Layer 5 of a small transformer language model trained on English Wikipedia (10 layers, counted from 0, width 128). Numbers have three digits each and are written without spaces.
A neuron's activation on a vector x is SiLU(gate . x) times (in . x), where the dot is the dot product.

Input weights of the MLP neurons that the questions are about. A number n stands for (n - 500) times 0.00098.
n15 gate: 355322570416510500541546493658338395424678360753446647598493394529425460387450522682648235526429526427518496541362417544310308406699708320614680385482637422449587412522541402551385728572421633535551231443591564458444470302425342627434443293631638459515664599601572586599431640747324559400614598126560608452412425545283347527350544564589731504592432444209315697346399640547437474383535
n24 gate: 536409518489520394255508553578723753545314547507621433565420537550687411285545580521472424731316412732623466464504375756546405606339555559623544460394600478550593417700520403496383519515537460658340673507486397593584474579521579618507602671432386515683665714856457578545582090387607601441447571537310559474601630599514239668297746352519381351449587515450378522468355529436533489518610
n65 gate: 779390622698427430175784639661649684572438330227219250526618410642504853772483452445457423791707606605555554662242419587334531549371307553585212680666319500478577543286594496530534451221487317426551611504560580545337571612763517466228500585323249381509293284540585555555513450574398700584324667491384443350725522328722259684703396522629787430557491403551436509377419548560474420586364
n73 gate: 185512607748493313640598574473474646422648360600567489323287480455526314455383297441317082591620276496430429573603433708567645554485308504571565512749512630564463496481471469375630417527586340480265484559466566531308457665507477425681611543515523357787550547353471433573485504584543599608587567340363515566349641238876683594489633554681508653340703685492712481544537542519500629296460
n124 gate: 635301280516553461026461408531507515668529541469437353541750469380360708376306393419571504409569427536338425306421799560674374371235408550352504603504557477293627572470194512458544363336317644419455730547616531457420384359478462590380493531308481500568665563527611600493597406466438485442461328348535737542542531596439496786500307508520349466515702481632568278614307720541419438440306
n161 gate: 443533482589627490507533465228381383507439321533447336496489571365238391393406402528588635586449569553703626489459694579504399673549232427293493518423404709447620518493581625475167511363603500538496462272663544493449474619416350362532678305411515460532467481478632812576345602536500572671589592522688486227511526649296582407537590401511253511443453628492300365364511177511358515411534
n185 gate: 351484608352637227698568549844545595607360358398300707424280480362421496266448333418656439581277315646312448504601694319617601383473391389277562418693426399462363481531515452539609604640528372644720414623576673488594752288681477774554440449454520406362465276332584560619458349636571311684668359508480543445481274523473552416709550323598596733353513563594553420504455570424445365538564
n189 gate: 520500521376615486422792415326457491615455411616598503462350403698577371512639515597563586512479476678688564462457685374480535403367583551319450349600528444302434587456409548427635539427708515509535456525358521494547733361320518566602477584389491408593467655435465569415589531324455564464436630557602559553544443378693319346414479410469474465430634509587583424569477567503580389462479
n263 gate: 569605450628373536468540658318371351580316521328375395374276424481462375396384418553382427631418311536515163586468363527636500032382504468536399679553488675419534381442733250295458388436492275323283352489546189592473654552402550466469651373465441453465289584547366553661538599597772458504604580512734520324604687457504423544390252492553550512562803520516508546319583442397602393515254
n264 gate: 470611595441650478473559592441720654127337566407500500421287358319678545323493481692414456413361434480530524397492320477641378709312515274363614377761443619466410254393360293211418665642531572524373472566436461465512609602433652425515311703504577318443539508550422530467291616660457416496681553398390808338473363481568544453315591477822705688443579639472296447411470500530496434674663
n304 gate: 452218622286489619620550417504488344575454403410611669271565534468610357544512561185599534605369187436421630394652568355587569527588504533387370614563573492665652383598511350443476232584688407444528332375496331588361661504575391408198642483585299298560213357463210516218420546671376524467479684458325655282617479619395500542500257645247694557589566233389211480599353419385722704355432
n307 gate: 714690620515615384537459641641422504575548645412617342554525676385694507231392442458511568569632437591585538533519661597730333466282412407645529463422376416511372529551425429612472481388247351589272415608403456519639301481539529561367419756590383658299328560537771433325528552562286897614500636575385573342446478566413387579524471574508543445620445460523432644754624500546695311594591
n316 gate: 171738663251645592508492583362444576517535337706616512705561374504460655492453566626452623305508504504195627434330584528329525415544467521248251340619331623362324528377347625455591416248751423396488379492379525278426375689424398364403401592662611603710669627583173572366512403741288557475534588517630669252553492706484262281608537326522504226663465479410568629528349386616508625265360
n318 gate: 362377313415614507397188430610616599522602733173391392440357333518399507440358507618704346579300638462517422612381482764367406547624316533375565449493363655528387486417628610554476663485441335591352671645631847500402328622556589564432427673400591362660594548347376300486472558662420404409530401681548522649425746580479332670401446496424500543593469656420590663524528504486602456546444
n15 in: 530534439618422548713417578476457421614580526510539418493382524543372533533630405474421658379636527416700611507203490580821392503474449442683473371411393375427424633520412262621487340427486554571375603313351384514639479392461500447357539634570660507413520559316365398565467759335729473578528569597417568507390524361456447542503460517305483453517526210567465337745487285421623438300675
n24 in: 356421611625487170387518303493448395662666643410483601429325382479500423458503705272440306731471460638490426611778676603326532305381662285500489442626325679465514546622557592415580555460511500640626432672472478559529584555409272518592497675475478395585716574645427462483664341500653482471363310599339435514479537551450787728344575445553528647411504547402466670535556315426590387666433
n65 in: 524279598408618864367534591637587536646114394397409417520577496327468683544657774614313398387385488547844462320466300496496455623612525334671459250552310529609676569618664654504671462383642455630472617613227310475447334361560508432730496554867693566524533517463848611535376554581330500332538428437304680348257471562411419613419488475663549516423381467397338532358583386552467654561390
n73 in: 370300493772294587576460348311587276548517577547636590458266449380500569556503457552315478380327547474355419304755378610438493594647496573409493550618591657782503570375477482387680768713445436436643436531486478639428641529670489367553656376331626486648622437630508320380549544589475550446522636522515504464549671478411615551247507511582553628361620522594548398424427599706496475165659
n124 in: 620622486603420443471515451511549293599622484674727580518600374585521741511610385451577500514601471343472467363489419735566604632553478537666425540720576507670486557543611489504559238360526310462682413565504296743536314696647621504472458614571580594521601344493543273276419402428311653439515637445460644402489595457450601644581496726342247514486523507270282440542493282525859368596586
n161 in: 587429616642306358719289544673428593435523500376383544476440624535250734416714599336400449612504546356678810242467503402737620709711472450536268596617376659545503413546497745479476489518435567601524489422333446406457547544510521552385538687542468468434514489404458390429548587546615528560355514659475291418301536607598661620443395744496528592511496557578378416490583735476397637727471
n185 in: 598665500537583510657555497591316346540419303590580400518525526553649420694497468338779374543327460411542471303452651511562654695556471449478414557514580547373584330722604544585472379302361500515503519445433739460540750316542496532419361591479612540479453400273407295476385436504500195367235451522489694745249431677361470709534546192556493564546585514523373433583570422399608609295496
n189 in: 749424546548350532677243504396496272383520381300327574600458374291516298513423585422554685525491646244172356610307571546258445440359691702617580436533415831329421358301480444769537513552565390612293339565413697543632363391368550517596303500462598427391317321816669442650285416669620504589343861470595402585253375641386654704516445530344521792517486414571332508410648538587538517354781
n263 in: 531716518420441510277623582543353321247550078763328650677626478590425596458314528503459716455617379614766634437350324507452394517383500479403496549538481408350317441546526421454551725417543440556400530632600500670341436496555549590343404414604578575354411580440492387490541527577611402496587431734439606578566547358248456511537405557441675356535343475493677642497579391669536590681306
n264 in: 599587528507562529457374507436551657425358654479598318387542586613571388792597559547606536552866641489578248395449418434656584588387510468493469339514478423610408328479634375441232446539397403471463312540455341389475525428419524387486615536345626384751461619511523456446442688420475472240407582628671588405403607468510558364454358567661493354514436507482212720595402424394324500186547
n304 in: 592643627527462444595469554511693463577383322474642692345295388445286453670464654323482570493711360336467554421523522300696451809383421496416429395489635470408504518556325531232464581692362582476365338632434352477462454550231533449212536611204240511319560465511327286604551574795580496380554581527744425421481340519604624404479440284492400459433666424500371526609547444675579569389636
n307 in: 651635647493470494553483573670376750487435397467586487426520449439674583539324451408529694555629477459417409634395506571532343463327431493624490530267246431435603406477485443324576584355342493583305396603603454671388387517516503510367459767752441457490431470626617427465139429565563604695460481557483638682458667375448527500522490560586559418474496606462302423636532578481632520684616
n316 in: 389613689530398603652575560444426414429490547713415680604493421453331312345650558514528455590529459534560237467458593576656533332471606485702449639660712555421689612354544541471171384556504638442575404395586386616548389414319666404532620303608687577464529271577472443626493552555389616628684700340403701427532667423471390665376779670538587507540697415500363518609521540767732370612387
n318 in: 645438596433497461360359334283627406630393500417293361378620659327314443476516514589591625371552507539384617699514372286433414442470435500511497507370507435232335714678651595640480645578612456417222398510399663440445629733433415628514400493446573580551400475420463503536497458493420497659486534669482621500367623669616564451325678319489497438466652632406597652580513565369275650300464

Each question shows a token from some text and the vector x that enters the MLP there. A number n stands for (n - 500) times 0.01.

"ak": 676679413568504573536382514724527652461360359410494551562582642478444484478607415709394521563468643598430594530579399647495527526421524552555486554691526437625563518378382693508725316645515525472536520477481228514657553495565497420477658426354537551603486360577585427575632618503755494497554372444460484672484649563556773338522612465403526593381579460406418438583521457438413469415501
Which of these neurons fires most? n73

"ok": 702780419591486630601447518561508576660455502492562574617554549459400374547541439786334588511586643300407466684527449598570619503546487481498398451608521354544684551485561529472492571477544551530589490550548372593516602608637486370357486420454579471487477387522604388442789638435534646567540228519480487726476684673395561471398659475461448412590615328467375486507511377462463491460483
Which of these neurons fires most? n189

" through": 670619284383700496483530530604497625451394283507568512632483555429517503303408433486247580640486690618438472557542485580588460608778533426440431641546489432550595493498443549466533495501577494620663428664570479651554522635497536448496408420421366438624596332459533472431526798629751569317425506447424534720489492619555506575476528531576462355462433418368460449381491423403441452478628
Which of these neurons fires most? n65

" c": 496439382474555520393355384624454717342158407538524608570697582466521372453497563612523594573573648579396707524660508648393473711659540451474270487585382395621533555403544658465453536600523543575573512596492436486580420413530472489497600346450572488538422508506479427588476636530705555516492355341335469830522506515551591376455467552359404450432528417356502455485492474421620500454647
Which of these neurons fires most? n316

"g": 525708358566576404540405505560488538410249327518528568557635574445517401532574500605390524691613727480451649698525408449503507419490626364518336384572559475570542620309652549497436474485592543423553486618511443606713554495620494529300681489670546503654441315352463357663510565343586458447327483611561443660480601593374714524525472573437520462473436384479454393512569466388569466372631
Which neuron fires most, and how strongly? n73, at about 0.13

"Th": 677497284589608580573491531543529466562407482576598536543596564503410477390413576537515633581486571527393431643511280705472390613476643403540239476538484359538511703484503693586517390608565566529643494644370532507558547527398487486517555534492584557604485303544609448569586752618700641561573297461479482731507372535468613574399569607342490567529380555439408454510540321327630365390604
Which of these neurons fires most? n263

" bel": 541646474538590619418489439549449491370477311636577552541565706385563259545435494567475556672458664609356534497555453675520523652523562340239380564568481432474616609504488672422386460487624409576645536546447486502655492353516665480427578445565304537661523270522468505461545759488629540377504354486433287623519423550497677467450556651549385510352499472296483489469346470520514420532523
Which of these neurons fires most? n318

".": 613609352517667483428522469584354667448326426537559654631644522473505441401558399578329607677627749569448374538588386602472414654500646405334326511631575507511497494466593606496505495547568524503638464644513427449586491475525599501527555401473377545557484474421467306518478708599791507573420386504457492621429297533575524535406491756491442552591339362415381568588426493287518415374515
Which three neurons fire most, strongest first? n318, n264, n73

" to": 601683381546600542412520558649442647425366368494563469650543532612661380410310439463198557729509672593427434503704444532599497664601535377523455549516602390470718446447561690480540653450553521590700440606529456566528548524403503428525573323475393442595562296488463421471556700506726509443466471523469581498473534573498576561575540650482387464542487422361560413456416396464576354491744
Which of these neurons fires most? n318

" after": 698575321386640395477485565567478533351372334506486526630547618477624398561379309510274690698666604552410486491530391625482453560639574295431439589602620405517593511399600713437443597532408603575639514596442595579499478604422504522471536402454238421686421309329580477500581787574624599542573499489438487592467348545469579457537510580518508600580381482530453489447568441404559402566542
Which neuron fires most, and how strongly? n161, at about 0.77

" San": 478460475465566627622528497509551541417353448503570446564584472448426415502564449480450680442412668534510344537721309648558591596639522424360306686503431434565630496294384498496736431635403707700625505652491403556543479552471610468550524567435483579463559478443580479455606850553561659474474332462382424717507595604513595494445627657471392471607367490453426504344594357510555486488403
The two highest activations, in order: n189, n185

"ul": 517505423773431567400432571542486635556267427497505594673482661504462337474544421625513565532581723610395492488666404531473629508445497490529464517700614519448734422506499582388442487498520505552579501625572415520681549493571563649318473501498593514533512176560379454442598680415493519619362372536485401563373491648621604544635430516376650554341384332341376480474410496344460411389517
Which of these neurons fires most? n185

" New": 519519433447508747478459497548522484514394428495406654642541487479410320642567413467346654547657669613416501632589421600515556544613496465232277687512440539480578449399461579507654580478532621699552532771416538594534504516527440383436590440489461681566362417468496595501639653513597624436466258564477478749395498612422641473468589591242389482475383409519431517444511502424531593510435
Which neuron fires most, and how strongly? n161, at about 0.25

" \"": 634501436508570612416636464681336654411353373469473522606501544468559394556485449548369545676672668525366372496617318639463365647585589502488389587568573494411573499527492632564456471467579539608768296660560342473538465584444481527612407443454456497681495246479488470421642687580641549354564453374415466729369423527600453511348462527446428453512393457340372502426539520406540504394673
Which neuron fires most, and how strongly? n65, at about 1.1

" the": 594518392521546496371534452634389623448266315508407630546529481523657393486496556499159546618473533552342488572675436566574500502622525520424355486578481438513504469433554604462515488421500597542516512626497424641636442532499572468587568405440489653588486417543461499507634948558838541522563339377585562691417439576600534558468562643482409471577399565339489501503551442440603538388612
Which three neurons fire most, strongest first? n263, n318, n73

" U": 609488312589572529391515531570448598434299453524509464597572672491421311415543462469519658568529658589384456703667327593449383568569525319440416519568582383577547506364516561440687431550406588650652524695491509402474457549243607563332442534620436609677409445547501418477626734523630647475488427639457558669486533466505596563380510501483373599633495494472542548532591331460532253585624
Which neuron fires most, and how strongly? n307, at about 1.8

"l": 511631506520494612535539619689484531595521267392463529417598518451609458406513427569510623575557622523378536502682270580561293483519512478432471679501388556463660484373539472370454479456462483444547378529370450522446544495508704465386667494567426425567574240415501446493648797541662535525541493327411524713362704547442723518490580461601551700484441560261389496605542408422479562427491
Which three neurons fire most, strongest first? n73, n304, n264

"ated": 541753242399544608327538510615427502418422440486416650630458410559640430373581499627366539665617613671347615587604425552526489495587438483417501563689476508576569462353484640581678532532430638523695475529646441635600456568663495466492497516439450506597633191509573509396502722714741613512468415455510476637378466508489684495423522531550463535629428442529417502554383543559526489521563
Which of these neurons fires most? n304

",": 539536384404549424474491446533375558511291258618641562592584476573708372394463410566325650643540638547450289410493319615457367566627614326363276565515568431404558455460437622525535388547595616629589395549551414523582518558517587529505479378410541534623490401431502429470625712656722551527457377417439539666342479563615556533469444653491421528463506260410337457581493453377536419426533
Which three neurons fire most, strongest first? n15, n318, n304

" D": 500602393623601607481476466598547544473311439653444492748615510450502447422527525599493539606491579489308453714631249678468412591689572429323304671499420550420431421474570694457531506462520504474556362576425424424486490413549498459440656558528524616607527238444564465503704703561725529567529428522366371810424480533600553463405559522329449514438564445518526537404457426428599480488568
Which of these neurons fires most? n264

"us": 558685521400498402370384532592500555483269411392462509640533520379554586641530437771338647492548683561455458495688478539451520400477393427502287471632575576477654555264387611576420476506540495419438559582504514466522441506530604438475631436460577562525424418465404463573586613590559384485377505539399471867313377583594542408314616581484525550717474429426537313565520393507694420460521
Which three neurons fire most, strongest first? n316, n65, n24

"er": 827607425602505443440470478674476333396373352484493664631393456642556489533539331626437583468534563645432466515639493437438543601479511367501346534523430524451747458431527410496506573519444502496396401598531351601667377469453587579555418621506511482589503316379528481512634610553658433390362329383477414811433480588620636473476596542551387436452315336418514573456458541362712413556522
Which of these neurons fires most? n318

"ed": 625649412517401602353432478496507526505326433593483491699521519592551573450549464698405600641544621569465568472401430465592563609516427369574476578564456453566567337368460726568581448603578533441633418574648363534612482614576479466685629522620368627660533271450630448510564638649647536550498345438425474582353508538546701568505584498592582459411402337394544435558273511258538272487597
Which neuron fires most, and how strongly? n65, at about 2.4

"e": 540780363496614492393706421522447551326317218483445368688552394423483469417407572660477490603399605596445537649693407617541391402409508419625413556730402434440650466531403700609527607661642613491575420614670473612523477325490497403475586422470596581475436321494473524535474523562682403560524411549512563658491503493506609494391382543559529501515434509311460544472487552703467425516426
Which of these neurons fires most? n263

"k": 498725359665607510454401476564455437435382315560530427644496422454462415508369443628442548596428682472492487685610391570447470541597492504556439489613434433456470648466534658673559412687430578580627534526392361524546476500591551459438724502608555530587543313455438517404750595647756570523453512501434564797483697417548540516369557535326411585505479583330357541612519431636615601536607
Which of these neurons fires most? n73

" one": 670563388605521558534445389608309575491386309532440491696484373545533448445499522496315560589494570680389429530600396610506486652425510376452386527690421419419598624383605691541446487461475547492593515545576391647655482493434471481642505401349524553646389295517472594482632681526743604424545296379420421714487500573627649431362481635542375605376407577480468482344535529381524437361598
Which of these neurons fires most? n73

"D": 500805325531491634419470591638443435453384482615511604750594523365471360486443425502446674556564590492377419641564382477458525377675603333315383693563455627347509548417436668584373502480554511399467392609447407504525529478582413449541541438562529676568449313438501376443605364554675607570478442498549486772351527579603528318427536478439362486439445515360499480413549314337522427495463
Which neuron fires most, and how strongly? n316, at about 2.3

" leg": 561523368450618479587284424618404556306377395555483511577638630422545319543434327564425672608584465516404557490541475583552697568530360394450288645575489377587574509287628611373486389552582566582685411522677403516550446401405448457501472459438516512490556448458409435561443734447635586515515403618453496811467581615545717382504525615443424637305414572487511463515464523325549483639486
Which neuron fires most, and how strongly? n161, at about 2

" former": 627614291564489437523387450548282482467205321501494602645576446490534419496482503528195605507618652479347442645630464621480500552571436471357372584571496431547545618391568602380546505589468577643581514657472515689713529491464585562487506542331408444583495433462399590558625774556687619506459277454539541694472567596570537456516635541457375494550431428506588447497509547423613546431662
Which of these neurons fires most? n65

"oll": 438580383518627630444504504526503570473507346427633573541552522431491310552387367577490513385436529529390599600638220604571661609586575459394401645426317505487788504411473715447525452564675434512579498558379517618833483383632488548374644467514489640554468288528582404444655747441532465425442480514502541584452415564497608442576520530409407420488444390408485513569581407281401566577575
Which of these neurons fires most? n24

"ately": 632515411532636340462472421625343584294440454543488522606622409603650528381503544607354697558589641323401580480580485587587507522556378520453557577583486424524553561328560637468580465546534517578635476535507515629633460594459692460479665435625357524707366252538434512492488689606635534453568318515422540689222559374436533501491494634492430503577472484399413391525409369335581416380674
Which neuron fires most, and how strongly? n24, at about 0.3

")": 697734332439523474438429335608441562437444393600586554546573451516602359586506471685325592530461557658434494488583391531462467616554569514463371545570566496428452577260524675513533507509731620555621490710445553534506574546531476504549481425435623458603605536483463524471615638484676652394473439424427512868448441638529482507397448656582393531499419375408220533616609424458630503327463
Which of these neurons fires most? n189

" only": 537570447512477424505473378588360536438405451559469539637577393619506526451535454725279708592524614422280599596490568576631534574594467443402387603715438544378603703246538614452504664568631573469618425631466568733574478615483579531509452441473415513624421391453426427339505610573704696426534372476431512690380485423480537533473558645487562530463429395413440344366368514388681531442578
Which three neurons fire most, strongest first? n316, n73, n189

"t": 498567397677568432587583409667466590333316403553561512600585452551519394342409515575552434713530631569462506661622387525581430585609591454515370511428488486594468652549490712579475605639522454514546443663456522619631479518412527574624582478583497551624487299502571416532574646740654648404515370418424534796390494511651601499359384549398431598489417534336356566457440561452689494399691
Which of these neurons fires most? n73

"ter": 576585373364471616338450587698672482519444504641503711465497466611580368602510388438337617484560590364449503660530439422480617541639490488458367438627360477428583541527513621602435641556667491490474443688410529550555495519495666459440429447724352518532464364500377359501612428404546507518386411498474440831386476514450481384414521536473474515548448565169310465436389424483597368445292
Which three neurons fire most, strongest first? n73, n304, n318

" a": 654582417604440455391397397585261657390245396473472551542589370455696314553433530625243610684408566580385474575623436596610434678625576395450364537566426551503602528415446690503620432531405547512521497489410462579743442500444504620556524453451495616506471480490476556609640811483564666434445496420491482611480501488563584368542483562497403476558532413424545537450508285284608556371516
The two highest activations, in order: n318, n316

"al": 560632600601398568494339463474451457436492409524448449575608513413454590610465290601581638561502709464444383464581472580621555514517446498389474583548468572441517464531492620614424432532543633540542602552439340491531561510452560521455616598628500690428528237491456498528527704559670491609552401574433393847289542497509664394426558580536474477471501707329402341593588271502692302480298
Which neuron fires most, and how strongly? n161, at about 2.6

"led": 543721414506398621486500615583400566420361393647405624719540498462553531446662609607354562675577645599410430494515491572625532347560403439403596429527528691405624374346582693610501425576509663484550368416558473514671329563470489389530590548556336520613575344553490490567673518503583667463426385489566586680286460532471585685498556649615573397672516413448436364508357485410523402552431
Which of these neurons fires most? n316

" al": 538668476476501595456454415561442636524366297405567481576617648415719449412464329615425542693560634520335496508648332577501381510529573465411389647505429440454672617431691604424419421538501549576742505544461486436567418353447706461489648621489488500596589362560490487479572851498615486510473357505360420588451552575503680429388564466591378443399483691304439466394538423502494446436569
Which of these neurons fires most? n264